Layer 2 of a small transformer language model trained on English Wikipedia (8 layers, counted from 0, width 96).
A neuron's activation on a vector x is SiLU(gate . x) times (in . x), where the dot is the dot product.

Input weights of the MLP neurons that the questions are about. A number n stands for (n - 128) times 0.0045.
n76 gate: 140, 174, 165, 149, 119, 102, 128, 93, 107, 87, 73, 132, 131, 130, 103, 94, 139, 97, 142, 156, 58, 153, 118, 95, 132, 150, 94, 160, 104, 159, 153, 175, 161, 134, 118, 91, 131, 134, 126, 180, 151, 143, 140, 94, 100, 100, 145, 125, 132, 95, 150, 135, 106, 41, 86, 117, 159, 127, 123, 121, 145, 133, 164, 123, 120, 120, 102, 102, 128, 138, 148, 129, 119, 154, 118, 108, 59, 124, 107, 60, 152, 119, 201, 87, 183, 122, 145, 96, 153, 115, 62, 149, 59, 69, 144, 140
n82 gate: 142, 149, 114, 42, 157, 155, 170, 87, 107, 144, 141, 80, 125, 131, 114, 141, 125, 123, 144, 122, 104, 112, 172, 141, 144, 108, 109, 201, 73, 123, 82, 221, 118, 154, 119, 116, 163, 105, 125, 126, 113, 98, 135, 101, 141, 139, 68, 141, 43, 110, 148, 140, 142, 133, 84, 106, 143, 122, 134, 155, 119, 181, 72, 188, 136, 156, 137, 157, 147, 159, 114, 124, 91, 84, 200, 81, 33, 80, 139, 113, 105, 119, 113, 119, 81, 119, 138, 123, 133, 145, 174, 151, 111, 102, 123, 121
n131 gate: 176, 110, 121, 106, 68, 125, 114, 141, 128, 138, 63, 137, 138, 111, 166, 112, 140, 154, 132, 127, 138, 76, 138, 141, 131, 122, 159, 156, 170, 123, 181, 99, 141, 109, 124, 129, 126, 163, 126, 124, 156, 164, 234, 113, 119, 148, 126, 90, 92, 158, 103, 117, 146, 186, 135, 82, 133, 130, 180, 113, 119, 137, 115, 97, 145, 134, 159, 66, 111, 117, 88, 174, 142, 165, 153, 126, 124, 91, 117, 182, 142, 100, 108, 130, 91, 82, 147, 174, 130, 89, 97, 196, 107, 91, 117, 130
n158 gate: 162, 75, 133, 137, 111, 127, 202, 101, 82, 110, 139, 115, 153, 72, 144, 80, 90, 132, 153, 174, 59, 103, 121, 176, 129, 125, 144, 103, 142, 133, 131, 96, 142, 159, 77, 66, 106, 148, 98, 156, 164, 131, 177, 147, 100, 179, 151, 139, 135, 119, 89, 124, 175, 100, 76, 155, 72, 119, 132, 50, 146, 160, 116, 119, 103, 150, 95, 107, 144, 185, 106, 128, 133, 120, 87, 145, 78, 144, 102, 93, 146, 145, 74, 197, 150, 99, 136, 133, 158, 131, 119, 147, 124, 156, 170, 182
n210 gate: 132, 122, 36, 145, 180, 158, 132, 95, 117, 137, 174, 198, 109, 127, 141, 131, 132, 206, 115, 102, 109, 118, 143, 93, 137, 154, 118, 139, 100, 105, 128, 120, 121, 111, 122, 96, 139, 136, 170, 82, 121, 109, 161, 103, 108, 96, 155, 92, 137, 151, 191, 88, 151, 162, 132, 141, 91, 120, 43, 107, 130, 89, 95, 100, 127, 196, 160, 142, 114, 57, 124, 133, 176, 115, 158, 103, 97, 104, 110, 113, 119, 74, 107, 150, 106, 134, 115, 79, 157, 106, 146, 167, 199, 98, 97, 142
n226 gate: 140, 109, 144, 120, 125, 140, 138, 167, 134, 167, 108, 170, 170, 116, 166, 142, 80, 141, 79, 131, 124, 177, 136, 155, 114, 142, 133, 121, 143, 109, 132, 139, 121, 73, 58, 181, 173, 135, 121, 225, 148, 157, 111, 145, 114, 108, 106, 113, 102, 130, 132, 139, 170, 120, 146, 129, 135, 137, 98, 140, 108, 98, 179, 162, 122, 151, 76, 126, 106, 102, 117, 138, 198, 112, 110, 122, 105, 173, 113, 134, 139, 119, 159, 160, 133, 153, 106, 108, 84, 145, 125, 95, 111, 125, 100, 95
n253 gate: 77, 109, 80, 117, 126, 52, 175, 105, 156, 122, 124, 135, 106, 157, 116, 97, 181, 140, 151, 79, 139, 126, 129, 158, 58, 145, 132, 116, 73, 126, 152, 140, 154, 148, 137, 142, 133, 151, 128, 88, 86, 157, 136, 156, 120, 147, 130, 156, 147, 86, 125, 110, 123, 111, 96, 99, 83, 83, 142, 124, 175, 89, 114, 115, 179, 91, 205, 101, 125, 119, 107, 88, 55, 97, 170, 93, 164, 146, 83, 67, 103, 110, 117, 133, 104, 106, 173, 149, 95, 163, 131, 149, 144, 135, 230, 146
n76 in: 146, 125, 126, 131, 167, 180, 151, 98, 142, 90, 106, 177, 176, 132, 72, 119, 105, 117, 108, 97, 135, 98, 118, 102, 176, 83, 97, 177, 118, 107, 108, 88, 127, 131, 144, 146, 133, 166, 144, 159, 183, 108, 182, 144, 159, 126, 99, 136, 143, 143, 201, 94, 124, 168, 89, 89, 124, 85, 119, 150, 112, 140, 113, 153, 143, 90, 107, 168, 122, 137, 54, 113, 94, 117, 102, 82, 89, 106, 123, 101, 111, 112, 106, 99, 150, 124, 161, 123, 135, 168, 114, 86, 58, 157, 113, 125
n82 in: 111, 145, 155, 173, 158, 110, 178, 167, 165, 150, 113, 108, 76, 83, 133, 123, 150, 158, 196, 95, 145, 193, 121, 98, 54, 101, 138, 127, 77, 157, 183, 66, 89, 120, 130, 145, 175, 110, 139, 137, 133, 151, 114, 166, 99, 125, 134, 114, 103, 131, 126, 139, 85, 130, 122, 110, 179, 141, 124, 124, 136, 112, 135, 83, 197, 72, 110, 102, 135, 84, 112, 89, 123, 126, 133, 152, 92, 136, 99, 188, 107, 126, 83, 123, 201, 110, 83, 100, 115, 141, 84, 55, 141, 172, 143, 89
n131 in: 131, 139, 137, 134, 152, 124, 149, 170, 148, 169, 141, 93, 159, 64, 182, 125, 136, 135, 157, 89, 122, 77, 115, 135, 114, 83, 172, 145, 122, 143, 109, 113, 80, 194, 150, 157, 159, 97, 114, 123, 138, 114, 129, 75, 128, 140, 92, 139, 137, 132, 117, 137, 117, 88, 148, 87, 122, 106, 123, 185, 87, 94, 153, 147, 121, 179, 181, 120, 141, 123, 151, 158, 159, 150, 136, 140, 158, 98, 133, 132, 178, 102, 136, 100, 132, 102, 76, 135, 143, 249, 92, 96, 170, 87, 134, 128
n158 in: 138, 110, 157, 76, 72, 143, 121, 101, 133, 130, 114, 128, 79, 124, 124, 60, 160, 104, 137, 107, 148, 143, 149, 118, 127, 110, 138, 103, 102, 128, 169, 121, 160, 85, 155, 101, 110, 149, 132, 133, 155, 232, 51, 163, 85, 156, 122, 132, 128, 131, 174, 126, 111, 112, 108, 149, 99, 95, 133, 189, 146, 120, 152, 106, 132, 188, 136, 197, 131, 78, 117, 136, 128, 98, 162, 112, 137, 118, 93, 96, 119, 180, 136, 111, 71, 135, 150, 135, 131, 165, 127, 132, 167, 70, 115, 148
n210 in: 165, 198, 89, 64, 128, 106, 113, 99, 128, 109, 171, 176, 82, 149, 144, 109, 128, 140, 115, 107, 83, 131, 152, 92, 162, 179, 169, 109, 97, 101, 162, 128, 154, 153, 91, 93, 85, 100, 91, 148, 189, 128, 125, 112, 100, 117, 110, 100, 126, 130, 160, 110, 143, 113, 131, 165, 90, 112, 114, 120, 100, 88, 115, 126, 142, 167, 173, 115, 96, 94, 146, 101, 95, 116, 104, 144, 137, 161, 112, 149, 112, 85, 121, 112, 114, 139, 129, 91, 109, 105, 106, 105, 127, 78, 124, 126
n226 in: 119, 156, 128, 154, 148, 103, 153, 124, 132, 104, 132, 147, 140, 51, 97, 149, 87, 121, 80, 102, 172, 85, 129, 100, 145, 141, 130, 93, 142, 128, 86, 159, 147, 128, 111, 169, 118, 89, 111, 106, 101, 84, 142, 59, 67, 164, 133, 129, 95, 114, 119, 133, 121, 125, 129, 160, 90, 63, 159, 71, 167, 181, 75, 120, 164, 135, 117, 90, 120, 173, 111, 142, 23, 120, 97, 129, 99, 146, 104, 117, 130, 142, 145, 70, 149, 137, 121, 130, 191, 140, 149, 145, 158, 117, 149, 187
n253 in: 187, 118, 116, 138, 123, 145, 119, 143, 79, 128, 136, 88, 158, 103, 85, 94, 112, 82, 84, 134, 110, 118, 123, 100, 162, 111, 157, 111, 155, 102, 112, 106, 125, 138, 97, 150, 132, 121, 145, 132, 121, 68, 113, 115, 127, 97, 117, 133, 130, 164, 95, 161, 125, 182, 126, 117, 138, 159, 128, 36, 146, 142, 152, 134, 70, 160, 97, 159, 79, 100, 97, 113, 158, 93, 96, 148, 143, 80, 86, 103, 140, 114, 161, 116, 168, 94, 127, 153, 87, 51, 148, 124, 118, 126, 76, 106

Each question shows a token from some text and the vector x that enters the MLP there. A number n stands for (n - 128) times 0.025.

" the": 98, 159, 153, 115, 144, 102, 106, 94, 103, 86, 158, 106, 127, 113, 168, 125, 126, 87, 139, 143, 181, 92, 115, 80, 126, 80, 126, 104, 138, 128, 107, 77, 128, 147, 134, 74, 59, 139, 130, 126, 100, 113, 119, 125, 118, 158, 125, 106, 95, 145, 124, 181, 78, 85, 164, 136, 90, 139, 74, 76, 167, 120, 101, 163, 140, 125, 124, 166, 108, 150, 119, 124, 102, 103, 112, 110, 139, 131, 141, 115, 93, 118, 144, 131, 105, 184, 135, 132, 146, 141, 132, 129, 160, 131, 141, 111
The neuron with the highest activation: n158

"e": 103, 128, 170, 118, 102, 103, 89, 131, 154, 98, 148, 146, 88, 167, 149, 99, 121, 98, 137, 67, 116, 147, 163, 100, 144, 140, 185, 134, 149, 160, 160, 130, 147, 135, 124, 153, 103, 98, 118, 91, 127, 111, 125, 118, 137, 106, 47, 122, 129, 137, 121, 116, 122, 99, 161, 158, 116, 95, 94, 92, 101, 178, 124, 155, 113, 106, 106, 197, 165, 121, 102, 85, 147, 106, 142, 115, 106, 167, 98, 174, 105, 112, 124, 162, 159, 89, 112, 160, 140, 117, 153, 118, 118, 167, 139, 151
The most active neuron and its activation: n131, at about 0.24

"le": 151, 125, 108, 126, 140, 94, 99, 119, 122, 53, 117, 143, 68, 107, 192, 141, 128, 84, 100, 59, 138, 113, 86, 154, 137, 102, 120, 126, 147, 135, 187, 140, 126, 111, 139, 105, 121, 105, 148, 137, 155, 103, 155, 110, 91, 107, 75, 125, 101, 97, 93, 161, 115, 121, 126, 167, 138, 90, 79, 132, 95, 106, 145, 124, 107, 114, 94, 189, 108, 176, 131, 119, 154, 116, 156, 115, 109, 167, 143, 118, 119, 130, 104, 119, 102, 132, 152, 163, 103, 126, 73, 129, 124, 116, 173, 104
The most active neuron and its activation: n76, at about 0.097

" T": 89, 105, 127, 93, 136, 107, 108, 127, 121, 151, 145, 113, 151, 134, 121, 91, 127, 83, 111, 86, 92, 110, 175, 120, 153, 142, 154, 128, 139, 154, 102, 97, 188, 127, 106, 161, 114, 189, 104, 131, 143, 127, 95, 116, 154, 118, 129, 122, 99, 87, 123, 193, 141, 110, 124, 117, 135, 124, 106, 70, 150, 119, 118, 169, 88, 107, 90, 124, 98, 128, 163, 116, 109, 99, 168, 80, 140, 145, 119, 183, 146, 114, 126, 79, 119, 151, 130, 132, 121, 152, 144, 80, 166, 131, 107, 166
The neuron with the highest activation: n226

"on": 136, 141, 94, 150, 167, 81, 96, 127, 150, 122, 134, 120, 160, 134, 135, 89, 106, 75, 147, 89, 98, 133, 105, 110, 136, 147, 125, 89, 151, 139, 138, 109, 195, 128, 77, 135, 143, 106, 138, 151, 134, 131, 84, 120, 108, 145, 62, 112, 110, 128, 169, 134, 133, 122, 89, 127, 123, 96, 130, 121, 121, 86, 160, 176, 97, 137, 133, 160, 149, 138, 164, 127, 117, 107, 105, 108, 74, 142, 194, 132, 165, 77, 162, 102, 135, 137, 86, 204, 132, 148, 121, 74, 153, 128, 131, 149
Which two neurons fire most, strongest first? n226, n76

"h": 123, 107, 161, 100, 76, 101, 115, 106, 162, 100, 144, 81, 160, 191, 151, 102, 116, 131, 191, 83, 146, 78, 148, 100, 136, 123, 159, 143, 131, 149, 116, 92, 165, 130, 125, 124, 79, 136, 97, 108, 142, 110, 101, 48, 83, 104, 124, 132, 97, 119, 139, 137, 180, 106, 125, 145, 135, 122, 126, 150, 132, 100, 124, 118, 94, 122, 73, 106, 132, 137, 123, 134, 144, 101, 130, 147, 134, 135, 155, 116, 105, 86, 111, 117, 113, 82, 121, 197, 139, 115, 120, 106, 164, 114, 121, 136
Which two neurons fire most, strongest first? n131, n158

"u": 134, 133, 134, 107, 78, 111, 162, 93, 169, 120, 98, 138, 128, 151, 95, 89, 147, 116, 133, 116, 139, 119, 125, 80, 125, 126, 154, 179, 105, 130, 97, 100, 168, 120, 104, 116, 80, 91, 167, 110, 111, 127, 138, 98, 165, 99, 118, 130, 48, 122, 97, 191, 132, 126, 130, 112, 93, 157, 90, 117, 130, 117, 128, 164, 120, 132, 137, 126, 156, 143, 107, 127, 168, 150, 152, 104, 110, 166, 108, 143, 94, 135, 69, 96, 143, 80, 144, 127, 205, 133, 126, 114, 116, 175, 155, 161
The three highest activations, in order: n82, n76, n210

"am": 120, 121, 122, 138, 88, 118, 147, 147, 151, 138, 121, 92, 175, 117, 144, 121, 75, 106, 137, 127, 219, 143, 165, 114, 133, 139, 125, 124, 116, 95, 152, 142, 63, 146, 142, 153, 115, 131, 124, 166, 93, 124, 112, 112, 106, 113, 107, 149, 106, 98, 93, 142, 91, 123, 158, 121, 113, 117, 80, 98, 158, 59, 85, 123, 189, 148, 80, 145, 122, 128, 139, 93, 138, 180, 122, 74, 115, 156, 111, 105, 89, 128, 94, 135, 143, 125, 133, 134, 150, 165, 92, 108, 98, 109, 125, 166
The most active neuron and its activation: n226, at about 1.3

"\n\n": 141, 172, 104, 87, 113, 125, 162, 108, 166, 134, 160, 113, 154, 128, 155, 146, 98, 93, 130, 130, 96, 118, 155, 87, 130, 128, 128, 164, 159, 180, 90, 83, 123, 131, 120, 106, 134, 141, 109, 147, 144, 118, 114, 91, 141, 102, 126, 88, 118, 156, 121, 124, 87, 112, 123, 120, 164, 131, 150, 140, 169, 105, 117, 96, 120, 64, 125, 154, 108, 147, 122, 88, 120, 146, 168, 112, 204, 129, 152, 126, 113, 109, 82, 98, 108, 117, 188, 136, 115, 169, 145, 132, 149, 176, 164, 147
The neuron with the highest activation: n158

"a": 159, 116, 144, 130, 131, 79, 96, 129, 169, 137, 164, 120, 84, 124, 188, 74, 166, 110, 132, 77, 155, 158, 93, 134, 132, 162, 151, 125, 129, 202, 115, 150, 160, 116, 146, 138, 88, 178, 130, 77, 124, 98, 137, 104, 139, 127, 113, 147, 91, 107, 127, 161, 114, 167, 161, 177, 96, 174, 116, 108, 134, 123, 114, 151, 87, 110, 122, 164, 134, 145, 163, 140, 163, 129, 172, 93, 143, 172, 155, 132, 130, 110, 110, 103, 129, 109, 151, 141, 119, 154, 133, 110, 123, 107, 104, 137
The three highest activations, in order: n76, n226, n82

" M": 130, 124, 143, 84, 129, 86, 104, 134, 124, 151, 151, 102, 180, 194, 135, 126, 116, 98, 120, 99, 134, 113, 173, 64, 123, 132, 129, 122, 126, 113, 144, 113, 165, 134, 109, 104, 125, 162, 82, 92, 98, 146, 82, 104, 162, 111, 92, 96, 80, 131, 123, 201, 156, 116, 124, 128, 125, 137, 105, 70, 121, 121, 128, 169, 143, 123, 124, 150, 112, 189, 143, 110, 129, 110, 155, 113, 140, 120, 157, 132, 181, 109, 80, 116, 134, 144, 99, 128, 103, 121, 115, 97, 162, 177, 134, 118
The neuron with the highest activation: n76

" at": 123, 124, 139, 133, 187, 85, 115, 59, 140, 114, 146, 102, 176, 127, 115, 116, 107, 113, 153, 113, 132, 86, 133, 60, 145, 111, 168, 132, 151, 133, 131, 120, 147, 179, 90, 108, 103, 123, 125, 130, 85, 120, 80, 83, 113, 112, 133, 64, 130, 133, 119, 164, 115, 114, 167, 154, 123, 83, 121, 102, 176, 91, 102, 116, 118, 110, 72, 78, 96, 122, 143, 133, 103, 115, 123, 102, 131, 148, 143, 150, 127, 130, 177, 99, 107, 120, 137, 103, 145, 139, 113, 163, 178, 158, 131, 125
The neuron with the highest activation: n210

" ": 143, 124, 138, 111, 129, 118, 94, 76, 146, 166, 139, 102, 162, 131, 133, 91, 141, 101, 146, 140, 84, 99, 142, 115, 113, 149, 159, 90, 91, 182, 124, 91, 131, 100, 93, 95, 101, 122, 139, 113, 117, 129, 93, 101, 118, 108, 76, 82, 34, 153, 135, 175, 116, 129, 136, 114, 99, 181, 119, 73, 129, 132, 109, 140, 126, 148, 124, 180, 109, 154, 139, 107, 133, 165, 172, 121, 105, 147, 149, 193, 118, 136, 91, 93, 153, 133, 118, 142, 136, 133, 122, 112, 161, 144, 134, 124
Which two neurons fire most, strongest first? n82, n76

"re": 102, 87, 122, 114, 123, 102, 89, 123, 134, 148, 122, 137, 87, 171, 129, 122, 83, 121, 155, 128, 106, 105, 116, 113, 128, 107, 107, 94, 166, 162, 145, 98, 128, 116, 141, 97, 111, 80, 168, 132, 82, 95, 114, 136, 133, 143, 141, 129, 93, 123, 123, 201, 156, 118, 132, 181, 160, 109, 113, 109, 140, 182, 123, 154, 122, 131, 70, 121, 140, 137, 123, 99, 135, 147, 175, 74, 124, 184, 149, 136, 159, 102, 145, 105, 135, 128, 112, 102, 88, 154, 118, 131, 80, 176, 162, 123
The neuron with the highest activation: n131

"al": 68, 127, 184, 137, 102, 126, 119, 124, 164, 126, 145, 137, 191, 169, 148, 174, 92, 100, 160, 84, 149, 111, 102, 88, 178, 129, 140, 93, 113, 99, 106, 109, 106, 110, 143, 107, 143, 128, 153, 147, 105, 128, 123, 114, 97, 89, 53, 103, 105, 116, 114, 100, 150, 167, 127, 113, 157, 105, 98, 84, 122, 125, 126, 135, 113, 129, 108, 167, 157, 133, 147, 105, 124, 184, 149, 138, 106, 157, 145, 114, 152, 100, 98, 135, 150, 132, 134, 92, 65, 153, 158, 164, 116, 95, 158, 84
The neuron with the highest activation: n158

"ers": 144, 173, 132, 114, 158, 98, 59, 120, 136, 116, 97, 114, 186, 90, 151, 88, 105, 103, 119, 109, 78, 148, 119, 135, 131, 111, 106, 113, 180, 165, 147, 106, 175, 136, 136, 109, 112, 127, 142, 133, 134, 42, 103, 142, 88, 128, 82, 128, 93, 111, 135, 118, 114, 107, 122, 147, 104, 106, 102, 69, 90, 88, 124, 146, 124, 152, 121, 169, 129, 114, 164, 142, 114, 110, 127, 97, 136, 135, 153, 144, 174, 95, 122, 107, 103, 140, 128, 144, 80, 92, 145, 80, 176, 115, 104, 159
The three highest activations, in order: n210, n226, n82

"p": 76, 124, 154, 124, 102, 66, 153, 113, 100, 131, 146, 154, 189, 164, 102, 72, 86, 84, 145, 130, 146, 128, 118, 152, 146, 118, 156, 138, 121, 157, 110, 65, 170, 142, 146, 166, 163, 169, 128, 131, 129, 99, 162, 125, 163, 120, 114, 131, 111, 132, 79, 164, 115, 153, 129, 159, 129, 122, 115, 90, 103, 65, 190, 158, 92, 104, 156, 138, 112, 143, 131, 118, 128, 105, 136, 88, 132, 129, 96, 128, 112, 160, 132, 129, 135, 99, 111, 141, 115, 136, 105, 116, 159, 163, 124, 151
The most active neuron and its activation: n253, at about 1.6

" A": 104, 133, 105, 79, 129, 133, 95, 125, 149, 127, 169, 121, 164, 164, 179, 148, 103, 79, 140, 111, 136, 79, 127, 89, 150, 145, 130, 128, 176, 127, 118, 95, 178, 124, 128, 141, 96, 150, 100, 103, 94, 137, 105, 113, 113, 132, 146, 89, 101, 96, 110, 186, 143, 94, 128, 128, 111, 177, 78, 83, 130, 123, 160, 145, 125, 133, 113, 152, 116, 148, 138, 141, 96, 107, 112, 135, 180, 119, 144, 130, 128, 78, 100, 94, 155, 144, 127, 145, 124, 174, 109, 107, 156, 135, 73, 151
Which two neurons fire most, strongest first? n82, n76